Layer 2 of a small transformer language model trained on English Wikipedia (8 layers, counted from 0, width 128).
Take only the direct path to the model's output, skipping the later layers: a vector added to the residual stream pushes a token's score in proportion to its dot product with that token's output vector.

Output vectors of the tokens that the questions are about. A number n stands for (n - 500) times 0.019.
" were": 396,477,531,557,575,561,514,490,509,532,582,492,649,585,587,397,397,505,525,568,563,596,537,504,459,496,462,514,498,447,525,472,460,555,488,526,498,586,463,597,436,432,379,490,496,526,434,438,482,474,524,469,495,507,598,521,411,596,415,476,482,460,578,491,557,507,492,465,396,504,305,563,425,500,510,602,529,541,442,498,506,482,482,422,455,492,536,588,577,463,506,453,392,457,426,475,470,544,486,522,592,428,502,517,533,365,520,466,527,516,496,591,557,586,505,650,462,522,512,554,418,401,552,486,546,402,481,475
"rd": 553,640,470,641,519,713,465,679,427,527,513,547,441,440,445,523,376,598,511,484,498,583,538,486,614,414,546,530,488,539,572,275,424,544,458,404,593,557,413,650,462,390,623,550,535,629,464,443,396,458,546,545,555,424,503,618,487,596,552,437,460,418,541,296,586,508,580,316,569,466,387,343,508,478,459,579,520,507,540,465,515,698,552,525,502,473,558,575,448,355,423,478,334,555,487,410,565,521,404,533,623,423,567,440,653,426,638,522,604,649,441,536,611,507,391,494,559,514,402,422,622,586,422,613,394,446,728,560
"id": 424,542,550,502,503,518,493,502,420,420,431,574,475,471,473,457,547,487,497,551,508,535,564,538,530,508,585,382,490,525,510,358,450,571,438,460,488,446,484,543,529,465,508,457,470,517,442,531,453,419,418,560,449,520,565,612,531,528,636,507,456,423,472,484,620,573,505,486,526,464,558,548,578,535,421,477,500,464,470,452,491,588,512,454,433,640,650,400,573,528,508,595,414,487,608,530,487,469,542,581,569,566,514,577,339,518,527,527,354,418,558,500,504,435,497,437,583,394,338,468,386,460,452,509,555,541,373,382
"”": 402,599,518,478,628,578,661,432,492,711,524,401,563,569,493,268,335,470,375,398,528,746,621,451,598,380,463,544,480,498,530,312,496,434,543,594,546,508,331,688,535,330,589,530,490,641,506,347,322,659,298,417,434,448,548,486,410,395,601,446,449,599,660,427,518,585,613,321,500,513,406,517,436,599,611,683,508,700,321,587,659,413,531,462,512,561,570,321,397,420,450,390,448,373,317,498,592,385,355,529,513,560,636,557,805,358,490,594,691,500,435,476,630,508,683,541,593,601,528,514,377,551,423,629,542,367,568,550
"amp": 399,487,444,470,541,538,498,608,362,566,561,483,583,626,476,312,413,459,573,530,341,562,621,510,626,474,635,461,487,467,470,549,430,671,556,679,350,554,482,613,419,469,584,405,491,506,536,529,510,547,436,500,397,587,504,584,531,496,542,486,478,538,531,480,500,495,441,391,495,526,438,462,502,508,488,523,534,559,426,595,611,554,671,482,560,640,607,559,566,466,522,529,507,491,500,460,546,439,393,522,452,602,558,482,457,510,596,556,560,327,518,434,584,473,471,440,522,502,504,466,490,614,500,546,558,549,542,473
"ly": 536,514,518,398,480,478,543,407,542,450,627,451,512,535,397,407,520,478,538,426,385,636,549,580,628,490,447,546,494,544,496,348,396,546,502,520,564,462,507,402,421,568,522,518,568,446,493,366,496,517,507,594,527,380,577,457,547,526,545,597,426,615,413,457,453,504,397,553,417,361,531,442,562,324,257,705,432,390,508,604,597,478,455,492,474,500,600,324,506,513,373,374,486,550,470,587,443,529,446,508,598,491,572,525,523,446,467,479,383,386,489,419,393,608,479,621,522,626,570,490,536,423,482,462,577,542,567,523
"h": 94,604,419,688,559,731,450,619,159,861,658,396,817,605,296,217,361,642,504,426,344,844,697,434,625,188,580,435,310,574,555,212,296,644,437,527,682,786,301,696,288,178,659,632,469,636,232,309,279,606,369,469,410,341,652,968,245,530,595,342,362,677,559,595,669,594,744,173,294,653,293,389,474,579,295,788,679,598,335,687,761,421,647,392,624,682,697,242,615,375,469,293,319,356,383,458,793,229,180,825,706,551,707,665,885,319,677,703,658,484,319,528,696,658,529,718,638,816,339,313,406,505,570,510,595,353,500,283
"ul": 484,384,523,463,521,576,356,482,414,580,463,531,705,492,509,466,469,471,430,498,538,653,534,549,608,504,576,507,499,478,505,422,403,491,485,481,476,544,498,638,581,448,468,416,421,598,450,535,476,446,624,595,459,478,558,591,488,507,471,467,514,549,479,532,553,531,685,338,536,496,579,408,543,428,493,522,618,498,484,444,495,602,560,491,481,435,608,498,467,471,539,500,521,548,688,570,491,566,401,461,450,423,469,502,662,494,488,553,443,546,497,612,513,468,460,520,599,581,365,486,451,526,409,478,541,515,558,644
" medal": 339,438,412,533,509,711,413,468,444,738,588,429,525,562,440,407,492,534,625,318,425,606,497,464,559,441,497,552,475,540,493,500,424,679,403,585,620,520,412,658,542,470,558,591,484,525,414,407,465,575,433,527,535,508,639,685,430,493,541,594,451,551,568,469,627,620,540,503,357,535,466,494,369,566,470,569,614,607,495,596,631,603,655,426,533,584,503,474,557,518,427,557,514,524,445,387,482,391,347,559,444,549,512,490,539,389,544,497,605,468,349,365,518,639,704,568,540,524,545,426,397,479,686,479,670,405,561,426
"r": 507,569,502,455,447,549,573,649,489,516,458,411,526,427,588,407,457,551,518,447,318,570,328,464,569,406,487,533,492,435,414,454,392,572,599,376,574,373,593,600,566,493,463,610,597,492,539,379,502,458,534,438,454,496,538,452,570,437,606,388,456,445,489,398,435,565,494,529,439,507,468,363,551,377,502,364,515,439,486,542,523,613,526,464,490,416,603,510,434,444,511,318,349,537,520,584,535,424,601,490,577,553,622,484,456,500,475,461,514,561,513,500,623,440,450,431,506,420,494,578,541,502,407,472,403,486,543,480
"ious": 396,581,536,576,604,551,470,557,359,542,404,373,604,511,404,452,486,591,323,437,505,709,487,606,470,443,547,472,464,538,600,409,517,515,561,479,455,430,519,659,626,404,587,575,563,484,402,518,406,594,563,462,633,517,485,483,423,514,617,450,247,524,522,567,540,641,463,303,438,517,458,341,528,433,378,675,632,607,467,712,610,610,401,377,508,663,755,435,471,563,529,528,437,492,369,635,549,503,481,457,494,544,544,590,599,506,544,521,452,474,329,627,642,550,356,494,369,570,472,406,352,278,553,593,568,542,486,688
"ive": 351,506,570,460,541,627,519,509,357,508,520,478,643,486,481,332,619,500,645,457,509,620,525,413,544,532,440,444,494,540,618,509,451,479,558,548,562,371,489,637,465,316,634,568,600,558,454,493,482,563,634,569,415,412,503,521,447,494,654,486,372,533,502,616,636,513,466,464,463,476,472,441,375,400,392,633,436,448,380,619,478,550,463,579,718,374,658,314,584,546,481,415,541,455,500,455,555,613,532,461,485,386,525,606,483,493,403,609,509,364,600,528,524,496,400,492,413,549,438,472,541,578,635,419,442,555,582,391
"American": 364,504,416,527,498,575,428,583,365,617,572,479,634,553,369,352,485,558,422,427,379,611,425,424,510,509,571,412,475,527,473,458,404,453,536,502,632,633,378,670,394,331,449,594,555,512,419,521,360,671,525,415,397,415,643,485,440,353,624,421,402,547,600,327,557,580,534,471,331,605,462,417,390,468,418,535,652,437,439,547,527,560,476,478,646,552,553,491,452,356,453,408,489,458,468,453,563,456,368,569,668,636,446,589,500,407,492,571,553,437,427,514,705,574,450,454,608,652,552,449,495,511,468,727,580,522,472,449
"gan": 443,461,524,650,496,656,588,506,420,549,540,506,539,463,430,468,407,611,521,546,594,691,557,507,513,393,580,408,490,511,490,344,465,641,446,540,554,637,341,590,447,429,355,658,498,654,548,438,494,574,467,457,470,458,444,599,488,614,545,616,525,459,567,380,578,502,466,423,420,436,575,426,540,390,475,486,625,597,423,583,487,419,596,448,500,550,568,449,486,324,396,483,483,410,550,396,423,574,353,617,537,480,566,530,432,569,523,533,596,561,434,577,443,526,438,512,575,578,489,544,447,527,434,536,485,528,542,492
"m": 381,408,594,460,465,589,596,520,503,554,399,560,408,523,560,522,519,581,609,656,440,487,370,510,498,427,611,549,500,498,509,359,422,586,388,552,461,659,500,580,512,550,646,602,457,381,517,449,436,568,594,405,539,534,456,406,529,571,569,406,417,514,476,491,384,584,514,487,348,494,603,404,498,552,519,710,432,592,390,572,445,509,535,419,492,488,574,369,482,498,518,447,387,405,531,550,476,568,483,488,553,504,494,378,410,385,535,581,553,457,480,502,538,439,484,429,530,555,600,435,571,500,555,538,519,438,445,416

Each question shows what one neuron of this layer's MLP adds at an activation of 1. A number n stands for (n - 500) times 0.00098.

n119: 313,593,666,480,557,554,377,530,586,433,405,527,639,539,468,485,648,576,275,448,564,524,475,512,561,580,472,537,728,431,521,490,409,492,534,551,469,505,515,565,510,563,548,429,467,625,470,498,495,452,622,478,463,396,472,530,633,392,474,533,536,485,476,410,491,484,512,260,379,493,542,475,495,507,551,376,569,340,569,544,470,334,511,572,442,570,411,371,435,468,597,581,454,534,509,610,609,618,458,527,435,549,475,488,654,472,370,446,528,658,483,488,401,492,534,480,452,518,390,454,324,352,424,520,470,352,575,582
Which of these tokens does it push up most? "ul"

n293: 397,537,610,488,491,634,610,497,209,405,426,382,550,511,552,414,422,596,602,485,542,493,587,606,506,563,664,384,821,473,463,459,605,376,542,334,345,285,528,650,588,591,464,587,556,434,492,404,551,598,594,490,442,574,521,408,575,485,615,574,516,323,600,587,527,571,483,569,589,453,445,485,500,393,488,365,373,429,415,554,522,618,490,625,423,561,425,513,559,578,524,512,649,466,583,581,511,586,416,420,615,466,489,439,667,356,464,659,414,471,500,653,488,611,338,738,608,505,545,571,433,451,359,512,331,231,608,467
Which of these tokens does it push up most? "ive"

n125: 533,440,448,415,587,375,444,469,480,550,428,576,484,524,458,408,403,529,571,539,503,582,444,791,407,488,529,483,687,450,280,488,487,408,671,444,390,484,580,378,616,477,535,521,486,607,567,500,617,506,386,472,489,495,465,537,618,529,448,561,639,342,398,467,479,534,557,415,398,390,694,402,267,566,358,382,434,550,471,503,534,581,537,466,396,554,542,286,443,480,413,416,494,539,633,503,609,503,385,573,435,459,626,421,476,611,478,503,492,642,375,534,382,810,570,617,568,532,328,382,516,389,466,423,540,560,599,301
Pushed down most: "American"

n279: 486,521,597,522,412,382,628,474,520,549,523,492,434,591,678,497,368,579,455,595,744,388,403,585,477,500,314,558,515,443,544,696,466,487,541,530,441,632,500,573,598,376,546,588,449,434,344,532,399,449,467,500,555,457,503,537,479,631,543,540,421,585,626,566,368,395,540,386,474,478,391,648,487,522,726,437,508,270,468,489,521,290,628,237,411,506,464,636,502,525,521,551,457,545,533,373,495,464,517,351,579,452,554,600,422,428,556,529,543,500,539,361,603,553,400,530,687,471,476,432,420,440,419,492,269,460,434,543
Which of these tokens does it push up most? " were"

n124: 607,440,511,344,488,505,456,505,455,703,551,482,593,542,575,522,712,471,508,575,436,561,405,536,704,699,570,517,582,409,482,514,472,387,636,566,557,591,611,521,549,562,463,570,613,485,410,502,593,503,636,593,628,500,486,585,729,430,411,209,480,440,347,470,371,571,489,355,570,547,612,528,469,558,471,447,438,407,602,478,541,602,522,459,426,497,567,491,389,419,651,597,655,416,467,367,495,539,575,533,611,599,448,420,506,388,340,516,543,460,435,517,478,616,584,671,477,620,524,590,528,516,610,615,647,472,561,750
Which of these tokens does it push up most? "ul"

n182: 576,577,505,559,541,532,549,699,256,385,550,556,594,510,342,487,486,308,422,435,495,867,405,650,420,497,733,433,677,454,505,405,507,585,452,507,541,420,472,495,563,571,434,495,623,575,480,572,390,590,486,394,423,491,545,367,872,451,525,458,547,513,537,514,524,595,455,489,452,554,363,347,519,433,481,429,462,411,557,383,397,595,509,495,521,492,524,551,534,418,546,410,662,539,562,523,609,581,343,528,619,533,553,389,406,497,532,517,475,414,539,510,608,422,488,436,510,585,497,603,529,477,430,604,495,537,448,389
Which two tokens does it push up most, strongest first? "American", "r"

n254: 742,416,667,607,580,574,528,576,413,415,587,213,509,444,427,618,503,277,396,528,553,351,274,568,688,585,516,553,715,631,417,481,389,589,518,640,497,251,447,506,429,449,497,488,673,612,527,677,565,490,548,378,538,540,581,431,310,306,388,387,529,599,372,411,423,455,606,340,593,566,646,461,358,627,370,428,494,525,457,587,567,375,429,379,587,700,538,425,572,531,509,603,649,534,454,422,642,637,572,541,581,520,623,506,549,448,425,580,618,520,544,531,469,380,477,625,529,471,463,475,727,550,633,513,310,513,575,536
Which of these tokens does it push up most? "ive"

n194: 442,450,593,421,584,558,500,310,330,521,422,339,520,484,427,416,522,330,362,720,534,532,547,500,464,414,457,582,495,462,318,440,326,404,551,391,422,523,596,561,520,378,467,525,310,326,425,377,561,475,463,571,655,473,594,567,525,595,588,536,487,393,706,564,575,373,610,636,541,614,543,554,382,468,587,725,440,440,286,460,424,491,629,522,437,532,416,430,389,474,467,311,563,456,497,451,384,430,520,442,472,401,505,535,552,603,549,541,542,545,639,474,599,559,417,355,405,618,605,480,733,615,459,541,346,437,517,318
Which of these tokens does it push up most? "h"

n178: 500,583,561,474,519,493,549,437,724,436,600,550,510,639,505,425,565,723,573,573,571,303,570,508,535,424,571,607,539,406,588,441,437,468,314,505,528,447,676,507,653,481,412,485,574,494,495,360,462,738,528,587,521,550,441,514,359,704,472,452,579,463,592,467,542,465,540,353,546,437,616,393,434,528,572,515,495,590,552,533,325,585,538,416,374,681,553,525,484,503,483,503,449,606,570,440,372,442,542,544,463,353,318,638,495,540,385,530,518,460,345,466,521,559,450,495,604,590,520,352,510,546,603,484,362,604,480,520
Which of these tokens does it push up most? "m"

n6: 539,429,602,614,530,621,599,661,475,654,654,492,383,700,426,581,566,523,514,298,337,497,435,396,459,478,509,528,595,328,521,497,463,455,656,368,401,522,475,277,475,682,518,441,656,478,557,546,533,556,400,585,554,403,406,640,706,473,393,515,427,506,389,461,497,478,459,377,571,523,413,625,508,418,526,565,434,444,619,508,537,565,532,469,529,457,331,457,503,648,463,480,559,476,652,429,420,227,503,633,591,417,410,579,580,547,503,599,503,487,503,605,514,529,435,348,447,428,445,350,698,438,593,623,551,538,514,429
Pushed down most: "”"

n311: 585,469,404,525,509,429,519,335,407,546,531,480,352,458,372,180,569,456,425,506,393,419,422,456,634,560,544,459,249,472,520,486,420,478,541,533,591,454,463,257,353,559,474,596,449,284,576,520,399,533,588,423,564,431,615,573,694,465,396,259,371,573,590,606,597,466,535,503,503,514,397,662,568,520,591,505,487,418,428,587,428,464,450,505,543,316,531,518,355,492,503,412,477,342,508,536,578,651,442,461,439,611,521,522,393,509,476,445,415,455,553,445,531,484,393,418,381,679,433,443,600,544,385,520,450,506,471,309
Pushed down most: " medal"

n263: 459,591,533,532,412,379,490,449,360,722,406,355,668,356,420,671,559,621,404,458,329,551,695,557,417,663,490,481,340,476,598,418,640,692,660,267,375,454,432,524,497,559,592,527,568,476,622,661,603,458,540,511,353,638,493,381,748,530,460,385,453,611,491,488,636,511,469,736,443,387,598,529,584,488,450,549,257,443,396,484,521,462,628,600,530,552,444,392,565,468,545,589,714,486,627,580,443,530,474,541,480,415,536,343,580,709,622,503,395,439,688,695,359,424,459,300,494,398,400,578,358,484,413,545,476,664,649,365
Which of these tokens does it push up most? "id"

n212: 454,559,385,412,541,458,475,505,616,432,503,480,629,338,660,421,401,500,401,481,575,467,519,570,554,360,394,511,673,490,413,812,520,565,594,647,434,447,402,453,559,310,554,390,394,429,471,468,529,485,527,534,662,427,477,425,402,466,574,424,540,419,386,630,583,408,413,625,413,475,422,438,580,554,658,508,567,524,311,476,446,552,386,465,362,514,442,616,597,377,577,492,469,494,546,410,508,576,478,511,687,540,372,590,411,480,439,451,534,480,622,717,563,478,609,603,656,657,679,484,569,413,528,583,438,565,544,510
Which two tokens does it push up most, strongest first? " were", "American"

n24: 264,458,453,506,381,526,494,585,695,532,285,528,465,563,360,548,765,632,473,561,230,522,564,587,547,474,443,436,427,466,481,385,438,672,438,649,522,541,530,580,652,500,310,452,420,303,517,481,604,226,574,594,500,514,415,500,623,653,494,553,533,556,440,555,442,544,371,579,582,293,516,481,626,593,425,578,603,386,697,506,407,497,524,550,478,316,641,447,438,476,494,404,547,330,525,406,577,478,476,642,565,672,548,539,478,443,629,454,372,484,383,375,597,592,567,392,330,509,562,556,430,584,626,427,509,298,494,419
Pushed down most: "”"

n64: 441,518,642,516,528,584,592,512,664,435,481,493,467,364,295,438,493,455,418,679,503,283,424,456,527,432,519,558,539,507,522,511,522,292,431,512,460,601,479,619,562,404,441,574,385,264,470,453,530,617,448,547,529,502,676,440,523,560,406,648,514,433,619,533,438,372,604,449,510,489,289,505,465,406,478,612,423,469,525,518,212,391,489,611,349,556,483,489,530,327,495,441,481,427,483,510,549,430,524,490,361,517,564,474,505,345,646,550,492,334,545,537,526,645,592,425,480,468,564,544,580,461,535,468,485,492,373,412
Pushed down most: "ul"

n10: 842,581,306,440,537,461,431,638,390,496,517,626,506,536,636,631,646,626,326,547,510,554,289,460,513,596,569,468,401,623,500,458,412,589,590,308,466,430,298,563,500,455,280,435,555,384,476,494,556,593,637,307,453,451,569,510,216,556,488,364,509,497,457,578,488,475,433,715,582,437,326,364,452,605,432,353,411,599,655,578,262,513,599,520,419,605,591,431,531,513,447,338,454,449,611,378,408,392,393,372,564,529,580,686,464,520,581,354,345,551,490,642,487,617,448,469,468,414,610,466,480,382,580,525,566,326,593,494
Which of these tokens does it push up most? "r"

n305: 568,500,482,401,421,593,464,372,600,377,527,633,626,379,440,506,553,206,539,506,397,547,503,538,571,513,321,464,810,597,645,766,617,405,611,614,585,477,590,576,755,427,515,550,427,655,494,425,516,663,432,473,634,385,463,349,426,344,673,368,486,433,468,535,316,553,578,526,486,434,402,632,390,497,457,571,509,612,538,303,550,452,601,412,485,419,436,546,685,664,371,616,537,503,395,574,661,600,596,420,537,598,640,616,481,497,505,330,615,432,588,509,560,534,613,539,489,542,529,430,542,524,399,503,441,393,543,417
Which two tokens does it push up most, strongest first? "”", "ive"

n143: 559,455,537,351,522,426,435,539,748,549,382,486,475,500,639,557,585,503,642,442,667,586,445,366,592,571,495,479,602,578,472,465,522,464,462,564,558,394,572,493,492,386,559,387,529,491,453,528,383,660,524,462,448,512,481,543,445,675,300,487,397,439,526,588,515,567,462,375,529,479,361,412,732,573,578,654,462,554,516,456,485,573,516,360,527,503,529,506,523,524,355,428,481,472,500,391,364,384,531,495,454,326,414,432,511,413,502,599,598,457,624,594,579,618,435,707,571,421,581,523,495,345,593,429,448,412,328,585
Which of these tokens does it push up most? " were"

n251: 603,642,471,427,628,468,494,461,738,430,546,490,532,587,469,347,565,632,670,461,432,562,326,503,428,512,364,503,510,398,628,612,631,630,594,344,340,552,628,601,525,563,604,450,474,597,607,505,360,433,396,447,463,381,491,534,555,609,495,477,497,618,653,351,540,487,527,466,469,475,703,572,455,546,500,433,473,353,371,478,594,416,600,446,567,477,607,613,520,458,587,350,459,385,443,561,346,445,537,550,458,351,571,522,344,585,527,489,414,464,474,477,489,304,627,494,508,487,443,802,529,372,526,412,521,339,428,454
Which of these tokens does it push up most? "r"

n222: 438,616,459,333,592,519,511,564,659,551,553,570,500,689,523,511,406,312,494,367,377,496,391,401,503,547,588,543,511,556,424,465,251,510,503,592,605,575,572,571,497,395,388,338,301,541,442,441,485,647,482,369,451,418,643,670,429,497,483,532,587,509,508,513,416,381,608,569,468,483,506,417,495,477,577,473,522,562,413,509,347,551,597,550,213,741,383,444,413,448,457,529,450,339,559,443,326,449,618,437,561,471,452,555,506,464,482,456,459,464,456,347,595,529,561,223,505,478,464,455,617,636,351,381,620,368,377,489
Pushed down most: "ious"

n72: 387,568,307,547,437,545,550,497,461,524,378,553,698,350,367,535,522,466,426,530,531,777,447,477,345,676,485,394,505,709,484,527,601,547,483,393,629,529,579,461,700,620,536,508,677,561,379,524,589,535,473,343,394,554,610,620,685,299,526,748,497,461,415,624,397,382,446,532,511,592,462,307,400,484,524,293,477,392,392,462,497,538,449,590,430,548,530,545,521,583,647,579,655,672,459,415,514,475,615,392,479,549,608,347,435,396,427,525,528,433,539,512,544,457,503,541,610,511,595,422,552,448,628,446,712,382,587,446
Which of these tokens does it push up most? " medal"